Layer 12 of a small transformer language model trained on English Wikipedia (16 layers, counted from 0, width 64).
A neuron's activation on a vector x is SiLU(gate . x) times (in . x), where the dot is the dot product.

Input weights of the MLP neurons that the questions are about. A number n stands for n times 0.015.
n47 gate: 37 46 11 19 1 9 -15 14 8 35 34 64 -6 39 -4 17 7 -10 -30 -30 -19 -1 15 -57 -7 6 0 -26 -31 1 33 29 -41 -30 -1 -10 8 -1 39 3 14 -30 -38 29 -12 -15 -4 10 8 6 25 -20 10 -9 -9 13 8 -2 13 19 15 -9 31 1
n115 gate: 3 69 11 18 46 33 38 0 -25 24 0 1 12 24 6 3 -53 10 20 24 38 -7 -7 -10 22 42 -34 13 3 12 45 -19 23 0 18 5 27 18 42 63 26 20 -29 21 -59 29 13 19 -35 17 2 26 -25 6 27 27 -4 8 4 22 9 -9 -6 24
n168 gate: -24 -23 19 17 17 43 -3 12 -35 -51 -26 4 22 -44 -10 -62 35 9 1 -41 20 -50 -43 -26 17 -7 46 47 -23 21 18 -6 -34 2 -79 4 -41 -26 34 -13 -15 33 -4 -20 -9 -42 -28 -8 -1 1 -24 -51 6 -45 5 -2 -18 -31 -14 -18 3 1 1 -44
n170 gate: 0 8 39 10 3 -17 16 -60 46 40 -17 15 -42 -4 21 -7 -93 9 -1 -13 3 27 -20 30 27 -14 11 2 -33 16 7 51 27 -5 -7 5 -35 9 29 -13 9 -25 2 -1 17 9 -9 25 9 -17 -37 23 -87 1 53 -14 -22 21 22 -6 10 38 -25 15
n338 gate: 44 33 -6 -2 -28 33 21 4 37 -36 -29 -20 -7 -11 -14 6 -20 -3 -30 45 59 16 8 34 22 46 -6 -21 -34 5 -17 9 9 20 19 -14 -19 41 14 56 -41 -17 -44 22 14 8 -38 -27 -22 13 35 -43 14 5 -12 -37 -23 3 42 37 14 -11 -32 14
n355 gate: -34 -32 2 -6 -74 -14 9 -4 -18 -19 12 47 -7 28 -1 7 -38 31 21 -7 -6 -4 -13 19 37 -8 13 -5 -14 -20 2 0 33 2 -17 -32 -44 41 1 -35 38 -13 29 -7 -18 -39 -35 -5 -50 -38 -16 14 -1 27 -15 4 10 20 29 7 -10 30 20 22
n357 gate: -5 13 12 -23 20 2 16 -23 9 -9 12 22 18 24 -12 16 17 27 -17 -2 14 -23 -15 18 31 -5 22 -30 19 -6 -23 -30 53 -27 9 -12 41 -14 -4 10 7 -14 -27 8 4 -7 -19 -2 6 -9 18 -26 2 16 15 12 23 28 6 17 -41 -21 -2 -23
n365 gate: 7 16 -31 13 6 -1 13 -5 -28 8 -1 16 -30 11 -7 -25 4 2 -13 -3 -13 -43 33 -19 31 27 -21 -5 -16 2 23 -4 -25 -3 12 8 -11 -26 28 -8 -15 -7 -4 -27 12 -41 -11 -34 -16 -10 -11 -24 5 10 33 -4 8 8 -1 -1 7 3 5 -42
n418 gate: -29 5 -39 22 6 -8 12 -16 37 18 -13 11 -55 -6 -3 10 34 16 10 -7 7 -2 -18 -12 18 66 -2 -16 24 -24 -27 27 -16 11 20 -6 -23 6 3 1 -15 5 14 -9 -21 12 -26 28 45 -23 -17 -3 27 3 -25 21 -16 26 31 29 3 -39 -5 36
n462 gate: -19 -10 32 20 20 5 0 4 27 11 -40 -32 18 -47 -26 19 44 -48 31 4 47 -8 26 2 13 -18 28 -1 -24 42 7 24 48 23 -34 46 -45 -2 -13 0 3 51 -19 -20 46 4 6 -9 22 -9 8 8 39 3 11 16 35 -45 24 31 -6 25 10 -22
n475 gate: 5 76 30 36 -10 -14 23 21 14 -23 -35 4 14 -55 5 53 9 17 -9 -10 28 -6 -8 -10 23 -25 -25 31 -14 40 -28 -15 11 -52 31 -21 -37 -38 30 75 -19 32 42 -14 15 30 -24 -26 -35 15 -8 24 11 -39 -39 47 28 3 27 -28 -23 49 6 32
n503 gate: -16 31 33 -12 34 29 -43 -31 17 -40 1 -5 22 9 34 -47 27 -31 19 -24 21 18 5 -5 8 65 -3 20 17 25 -22 27 17 -34 11 7 9 -9 0 28 -6 -11 4 32 -16 -21 -11 -24 25 -2 -23 2 2 -14 36 51 -35 11 8 -5 -22 10 -57 -2
n47 in: -19 -16 7 -15 0 -18 50 10 3 -5 -5 36 40 18 52 -6 8 -22 -26 29 0 3 -43 -2 -5 9 15 32 22 -25 5 20 33 23 -10 9 26 -17 53 -7 5 11 -31 -6 -26 -12 -7 3 -35 -12 -1 -5 20 36 6 -27 8 21 -28 23 24 -14 27 21
n115 in: 10 -20 28 7 -8 8 16 -41 18 9 -10 3 -6 -41 2 -8 -1 -5 -14 -5 0 -3 1 36 -3 7 -11 34 -16 3 45 9 7 36 -3 24 -3 -18 -2 -8 -7 -3 28 55 -5 25 -16 20 15 -13 -6 1 71 46 -13 20 -29 -7 -6 -32 -7 47 16 28
n168 in: -34 19 -5 15 3 -24 -5 3 20 -7 16 6 0 13 -60 29 4 11 -22 -28 -30 -27 -37 -10 -19 6 24 -42 21 -3 37 -20 -26 25 -15 7 -12 -46 -15 -6 11 30 -4 -4 -4 1 50 14 27 26 -9 -8 5 -2 32 -50 12 -52 1 -17 -31 -24 -9 -33
n170 in: -38 -16 -27 -12 4 11 -7 -12 8 -61 17 -6 -15 37 -5 -32 -31 -7 -1 14 37 1 -13 -69 22 25 22 -1 7 -24 7 2 11 7 22 14 -15 31 -11 6 6 7 4 -1 -14 51 1 37 -7 -1 -27 7 44 66 -20 37 -8 -18 -28 20 1 19 15 22
n338 in: 11 -28 -26 -7 -45 -6 4 -7 11 -2 -8 10 41 40 -16 9 7 61 22 31 -50 2 -32 14 6 -3 -9 17 -12 -48 -7 22 -49 14 45 3 10 11 -7 -52 21 8 8 8 2 2 -4 17 -23 40 -15 2 -19 14 11 46 17 38 13 43 12 -12 1 -46
n355 in: -30 -12 4 -40 10 58 41 4 3 6 20 -15 24 -25 -49 -4 37 -12 -6 -19 -22 5 -26 -13 -7 0 -1 -37 -28 7 -12 3 -6 13 45 15 16 1 20 -6 -6 -9 -18 1 -21 3 14 32 5 -29 15 -21 -22 3 -20 -9 16 -22 -6 0 -4 -26 -16 -13
n357 in: -1 -25 -21 -2 23 8 46 -22 0 -29 17 -12 11 -20 -13 21 -51 -11 -23 2 -2 -4 22 6 6 38 -14 38 -7 -36 29 -18 -3 -11 -12 13 11 18 8 -29 1 18 13 11 -10 -33 -11 -13 0 1 2 -20 -1 23 -19 23 33 6 -33 -22 -32 11 30 -11
n365 in: -1 -14 -24 33 4 29 -24 8 10 -20 -12 -5 -20 -22 7 28 -3 12 9 1 12 68 -25 -12 -16 44 -22 -42 -6 24 -6 -3 -31 -20 -13 14 1 11 10 23 -12 23 7 13 32 -17 8 -33 11 -10 19 25 -5 -4 -24 -2 17 7 -6 2 -2 -4 -2 23
n418 in: 12 -8 21 -14 10 0 23 -17 -1 -18 -36 17 -39 -6 10 -45 22 36 -8 4 -6 -11 -27 -14 4 54 -21 2 16 -14 21 -10 29 -27 -14 -36 23 -28 -21 25 31 -4 -9 1 6 9 -35 -42 28 23 20 1 -67 7 54 26 -31 -15 -21 10 36 -6 -2 11
n462 in: -11 23 -2 15 20 11 13 48 34 78 -17 -2 31 6 -15 25 29 -16 -31 -29 6 7 -8 -28 -39 18 -26 5 29 20 1 20 -17 -34 10 24 24 -25 3 6 -2 -3 28 -22 27 -16 -7 -27 -18 53 -17 41 -24 16 24 14 80 37 -46 1 -13 7 -3 15
n475 in: 42 12 17 7 -29 -22 -28 -10 -2 -19 35 -11 51 -26 30 31 22 13 -15 -37 -11 -36 47 -13 -41 24 4 34 -20 3 -17 -3 -88 14 -35 14 -3 1 4 -22 -11 2 33 -12 -7 25 13 7 -12 -17 -15 32 24 -47 21 42 18 17 2 10 -25 -17 7 23
n503 in: 19 3 15 -3 -26 53 36 0 16 15 21 3 -5 16 -26 7 -35 -1 26 -18 -31 -27 19 -6 15 6 -2 -17 9 11 7 -24 -9 57 1 40 9 11 19 -3 -17 -30 -29 -9 5 2 -12 41 12 -9 1 3 9 26 -25 -18 -50 21 44 -32 -22 2 31 18

Each question shows a token from some text and the vector x that enters the MLP there. A number n stands for n times 0.028.

" of": -2 7 -13 -40 15 5 10 -2 -2 4 -20 1 -7 3 -9 12 20 -4 3 -12 5 -7 -13 -22 3 -47 -47 -10 -13 -11 9 -24 -7 0 -15 4 -4 28 5 2 1 18 -5 6 7 -13 -17 -49 14 -7 1 21 -8 4 15 21 12 3 -5 7 -11 -1 0 -8
Which of these neurons fires most? n462

"s": 3 -10 -26 -12 -5 -8 -19 9 1 -6 -4 -5 -1 -4 10 -23 -14 -17 2 -12 2 17 -19 24 13 -48 -43 11 -23 -45 -13 -22 -17 -16 -31 -22 3 -1 6 5 3 29 -13 29 14 2 -16 -4 -1 16 -16 1 -3 -4 -6 -4 -25 15 -28 1 -18 -3 4 37
Which of these neurons fires most? n503

"4": -6 -1 18 -30 10 13 -7 16 7 5 9 -1 -21 -12 3 -4 36 -18 -8 -9 -1 1 -18 -8 5 -34 -44 4 3 -35 10 -19 4 -4 -23 -13 11 16 -27 16 4 1 6 -16 28 6 13 45 12 -18 -7 -9 23 -6 -6 -13 21 29 -8 -21 11 -3 5 14
Which two neurons fire most, strongest first? n338, n365

",": -13 -19 -15 -29 11 -1 15 -8 9 13 -10 15 -16 3 1 24 2 2 -7 -14 -6 -14 3 -22 4 -57 -30 -12 -25 -19 8 -32 0 -2 4 -1 25 31 -34 -8 13 -1 -3 5 13 2 -15 -22 14 -3 -11 4 -6 13 -11 -27 6 -9 -18 16 -19 -13 -3 10
Which two neurons fire most, strongest first? n357, n355

"lo": -14 -12 18 -26 20 13 1 9 -3 2 30 12 -10 -5 -3 -35 33 -2 -22 -26 -8 -10 10 -4 -3 -1 -68 8 -6 -18 6 -24 -1 -2 32 1 27 5 0 23 -10 -35 -14 -13 6 -10 -5 30 14 -19 -22 3 10 -24 -24 -1 -13 10 -14 12 11 1 -10 7
Which neuron fires most, and how strongly? n503, at about 2.2

" Ron": 16 -24 15 -13 -13 0 10 19 4 26 -6 -13 -29 -25 11 6 18 -2 -7 14 -31 -22 -3 7 1 8 -79 13 8 -47 11 -14 -2 8 -5 -12 20 -5 -26 14 3 -4 14 -4 2 -4 0 6 -9 -18 -18 34 -14 4 7 -10 6 4 -26 9 -16 -8 -2 -16
Which neuron fires most, and how strongly? n170, at about 0.62

" ": -6 27 -3 -27 -7 4 -2 9 10 17 11 -6 -13 10 7 -39 3 13 2 -15 -28 -2 -9 16 9 -36 -23 -25 -15 -66 -8 -10 -6 -3 1 -7 5 -7 -22 3 -3 7 -28 -3 9 -14 15 25 -7 -6 -41 29 19 -3 6 -6 3 10 17 0 -8 16 -17 -12
Which of these neurons fires most? n355

" still": -19 -28 -27 -41 23 -4 -9 -8 -6 17 11 0 -3 -12 -19 -7 7 -13 21 -1 -32 -3 -24 4 18 -45 -46 -1 18 -8 13 -19 -8 -12 6 -11 7 16 28 -1 -3 -15 -21 -1 -4 -30 1 4 -16 17 -13 5 -9 4 3 -12 11 12 -17 12 8 7 -17 7
Which neuron fires most, and how strongly? n355, at about 1

" the": -3 -10 -17 -38 12 -9 7 -8 3 0 5 -5 -8 6 1 8 13 -9 -16 -2 0 -11 2 -9 10 -60 -54 -7 -20 -14 4 -2 17 -7 -26 4 3 17 8 1 7 10 -1 -2 13 -8 -9 -38 6 -7 4 12 -16 -3 12 16 9 4 1 -9 4 -8 9 -4
Which of these neurons fires most? n357

"ra": 7 -15 -5 0 -1 -7 15 32 -4 20 -14 -20 31 -9 3 -30 19 0 -10 -17 6 17 -29 24 -6 -23 -51 -30 -11 -35 16 -39 -8 -1 -11 7 10 20 7 18 11 5 -23 18 11 -18 -16 2 -11 -5 -1 7 -12 -24 -3 10 -24 30 -27 22 -3 -12 14 29
Which of these neurons fires most? n170

" GT": 0 -5 18 -36 -12 -14 2 18 3 7 1 3 -39 8 5 -16 31 1 -7 9 12 11 -5 0 2 -21 -48 18 18 -64 0 -13 21 10 -16 3 11 2 -8 11 -7 7 20 -9 15 0 11 29 -3 -6 -19 5 14 8 26 -7 17 19 7 -11 -9 -10 -16 -10
Which three neurons fire most, strongest first? n418, n475, n503

"\n": 12 8 -12 -39 -10 3 12 10 -14 11 -15 -15 -15 17 -23 4 6 -9 -3 13 -14 -7 -9 18 16 -8 -26 -23 -16 -48 -8 -25 8 -4 -24 13 17 40 3 11 -1 22 -8 4 27 -17 -18 -36 12 -4 -13 33 -2 5 6 27 1 11 -14 -14 5 1 0 -7
Which of these neurons fires most? n357

" These": -18 -8 -10 -43 -7 -28 12 -5 1 11 8 -14 2 -17 6 23 -8 5 -11 -24 -5 7 -6 11 -25 -47 -56 -2 -20 -8 16 -3 -11 5 -11 18 -7 17 17 -8 -16 22 -9 -4 23 -10 1 -8 2 8 -14 13 3 -12 15 13 24 -10 -12 -4 -1 -6 2 1
Which three neurons fire most, strongest first? n462, n475, n418

" white": 14 -26 -12 -45 -2 -12 8 -6 4 13 26 -22 -19 -6 7 -1 3 -15 -11 6 4 -12 -17 18 14 -27 -64 -14 -11 -8 18 -9 5 -12 -17 -14 12 -6 -5 27 8 -9 -19 16 6 -15 -9 18 -7 29 -6 12 6 -12 16 4 9 3 -31 9 -3 -16 -11 -4
Which of these neurons fires most? n357

" a": -5 -24 -14 -29 10 -13 3 2 -1 13 4 7 3 7 0 7 17 13 -12 0 -13 -3 -1 -7 -4 -66 -46 0 -10 -28 3 -9 9 -13 -32 0 -15 14 11 -11 11 10 -21 0 7 -8 1 -32 -2 4 -1 -3 8 -19 14 6 5 2 -4 8 4 -19 -7 9
Which three neurons fire most, strongest first? n170, n115, n503

" Motorsport": -7 -15 14 -48 18 5 8 7 -5 3 19 -16 -16 5 25 -16 28 1 -5 -27 -6 1 -14 -24 -15 -3 -49 -6 7 -40 -7 -36 3 10 -1 1 19 1 -24 14 -10 -6 14 7 13 -21 23 24 23 7 3 8 -4 5 6 4 5 25 14 -16 -13 -15 9 0
Which three neurons fire most, strongest first? n503, n418, n357

" B": -9 -31 -2 -19 19 -2 -3 -4 7 -9 3 13 -17 -13 15 -20 -9 -21 7 -7 -16 13 -7 -17 -21 -9 -60 7 -15 -71 19 -30 3 -10 8 4 -4 9 -18 40 22 17 -11 -18 14 -22 -7 11 6 -12 -8 12 5 8 2 -2 1 14 20 6 -2 -7 -11 11
Which of these neurons fires most? n418

"8": 3 13 18 -10 -30 -14 7 46 2 18 -3 -20 -36 4 -24 -19 20 7 -16 10 -10 -7 10 -6 -12 -54 -44 3 10 -22 8 9 14 21 -12 0 -1 15 3 18 -3 -1 -4 18 -18 20 2 15 24 -25 -8 -11 -13 -3 3 16 12 14 -15 -31 2 1 -11 13
Which of these neurons fires most? n365

"ed": 0 -41 -10 -21 7 0 -1 -1 -9 16 30 -14 1 -20 -1 -35 -9 21 25 -1 -27 10 -14 -50 -13 -2 -40 12 -6 -3 -30 -24 20 15 19 -8 4 9 -25 36 -8 -3 -28 24 3 1 0 29 10 -4 -26 26 0 -3 10 6 -33 -19 4 10 -1 17 -16 24
Which neuron fires most, and how strongly? n503, at about 2.1

" f": 21 -40 2 -21 15 -14 -9 10 -2 8 -2 15 -25 -20 28 -23 -33 -2 10 -6 -6 6 -35 -24 4 -35 -28 -19 1 -43 31 -27 -1 -5 -15 -11 4 5 28 9 23 16 -10 27 -2 -11 -13 10 2 24 -12 10 14 3 13 6 -5 -10 -16 19 21 -16 7 5
Which three neurons fire most, strongest first? n47, n170, n115

"mar": 12 -45 -11 -19 2 -2 10 27 12 3 4 -3 -15 -4 -16 3 11 -9 -32 -4 -5 15 -25 8 -6 -6 -56 -23 -30 -27 10 -26 -1 -5 -16 21 17 -6 3 24 7 10 -15 7 23 -1 -2 15 -29 -7 -37 9 -16 10 -17 4 14 15 -28 -2 12 26 30 46
Which of these neurons fires most? n355

"ou": 22 -15 15 -9 1 13 12 25 4 39 -8 -20 5 -35 2 4 12 -6 -3 -9 -39 6 -14 6 -2 -18 -70 -25 -2 -29 -2 4 -12 -2 -11 -23 5 -11 19 13 -4 -34 16 -1 3 7 -4 6 -28 0 -32 -1 12 -2 -24 -18 10 4 -24 5 14 28 -14 23
Which of these neurons fires most? n168

"T": -9 -20 -1 -11 -19 -19 -23 1 -20 -8 12 -2 -28 19 1 -18 -1 2 -4 -6 -25 22 -2 9 -2 -16 -65 -4 -7 -62 -15 -14 3 12 -21 2 1 -15 -9 -5 -15 14 -27 11 31 14 11 -5 -4 10 -36 14 6 5 6 43 27 -4 6 -2 6 -11 1 -2
Which neuron fires most, and how strongly? n503, at about 0.35

".": -18 13 -20 -48 -7 1 14 1 -17 21 -24 -2 -8 -6 -7 9 13 0 2 2 1 -6 -10 -11 10 -28 -34 -18 -23 -13 15 -6 -12 0 -16 11 6 49 -16 1 -1 9 -25 -10 12 -9 -16 -31 17 -5 2 23 5 18 -3 20 6 3 -10 1 -15 5 3 -4
Which neuron fires most, and how strongly? n462, at about 1.4

" which": -31 -12 -31 -38 -3 -15 20 8 2 4 7 -6 -3 -22 -4 9 -10 -6 12 5 -25 -2 -10 -3 -3 -47 -53 2 -14 -7 21 -28 -21 -4 -3 1 16 31 4 1 -10 12 3 -17 16 -18 1 -19 10 -2 -6 26 -9 9 0 15 11 -9 -3 -9 -9 12 7 -11
Which of these neurons fires most? n355

"b": -7 -23 10 -25 13 -9 -8 14 11 17 14 23 -17 -6 1 -4 2 -10 -2 -4 -23 18 9 -17 -2 -7 -64 -6 -13 -28 23 6 33 -19 28 1 8 16 -27 41 10 -2 20 -3 -4 7 -1 35 24 -24 -11 6 6 10 -9 -11 -12 14 -7 -10 12 -1 2 -33
Which neuron fires most, and how strongly? n475, at about 0.9

" Ben": 11 -32 1 -16 21 -22 15 21 -12 14 -8 -23 4 -26 11 -16 1 3 3 -14 -8 -18 -3 -16 9 -16 -72 6 3 -54 10 -25 -9 6 12 -9 6 4 -26 6 -10 3 -11 17 19 -6 -15 8 -6 -13 -18 29 -13 -1 17 6 -8 -11 -17 22 -22 10 -7 1
Which neuron fires most, and how strongly? n168, at about 0.32

" described": 12 -3 -20 -42 11 -30 8 7 15 16 1 3 -28 -19 -16 0 -4 -19 -11 14 -12 0 -26 -19 9 -42 -34 -12 -5 -4 -7 -23 -12 3 7 -6 3 35 20 4 12 0 -1 1 11 1 9 -18 28 -2 -9 28 -12 0 2 6 22 -4 -1 16 -13 -32 -3 -7
Which of these neurons fires most? n115

"CAN": 0 -24 -5 -34 -16 6 -28 41 17 10 1 -21 -11 0 1 -4 40 -9 -22 15 22 12 3 -18 6 -18 -42 32 12 -38 0 -15 -3 10 -28 -13 13 14 -17 12 -1 2 4 10 20 -27 3 10 -1 15 -15 19 -14 -4 17 -2 16 23 -10 -13 -7 -27 1 9
Which of these neurons fires most? n115

"==": -8 13 -24 -41 2 -21 21 15 12 14 -9 3 -23 -1 11 7 20 14 -8 10 10 -2 -7 -17 -26 -26 -14 -18 8 -17 -5 14 -3 -19 -22 6 29 45 -7 -4 1 31 -6 20 -4 -6 -14 -29 -22 -19 -6 22 25 -7 -3 13 21 -9 -17 -6 8 -14 -2 -10
Which of these neurons fires most? n503

"ne": -6 1 11 -1 49 4 -7 -7 -9 7 3 16 -17 15 34 -51 13 -5 -9 -3 -28 -6 -1 -22 1 1 -47 -7 12 -20 -2 -20 -19 -22 17 9 28 9 -12 21 0 -25 12 -24 2 8 3 18 -5 -13 -36 19 5 14 -8 -25 -58 12 3 -8 11 26 7 25
Which of these neurons fires most? n503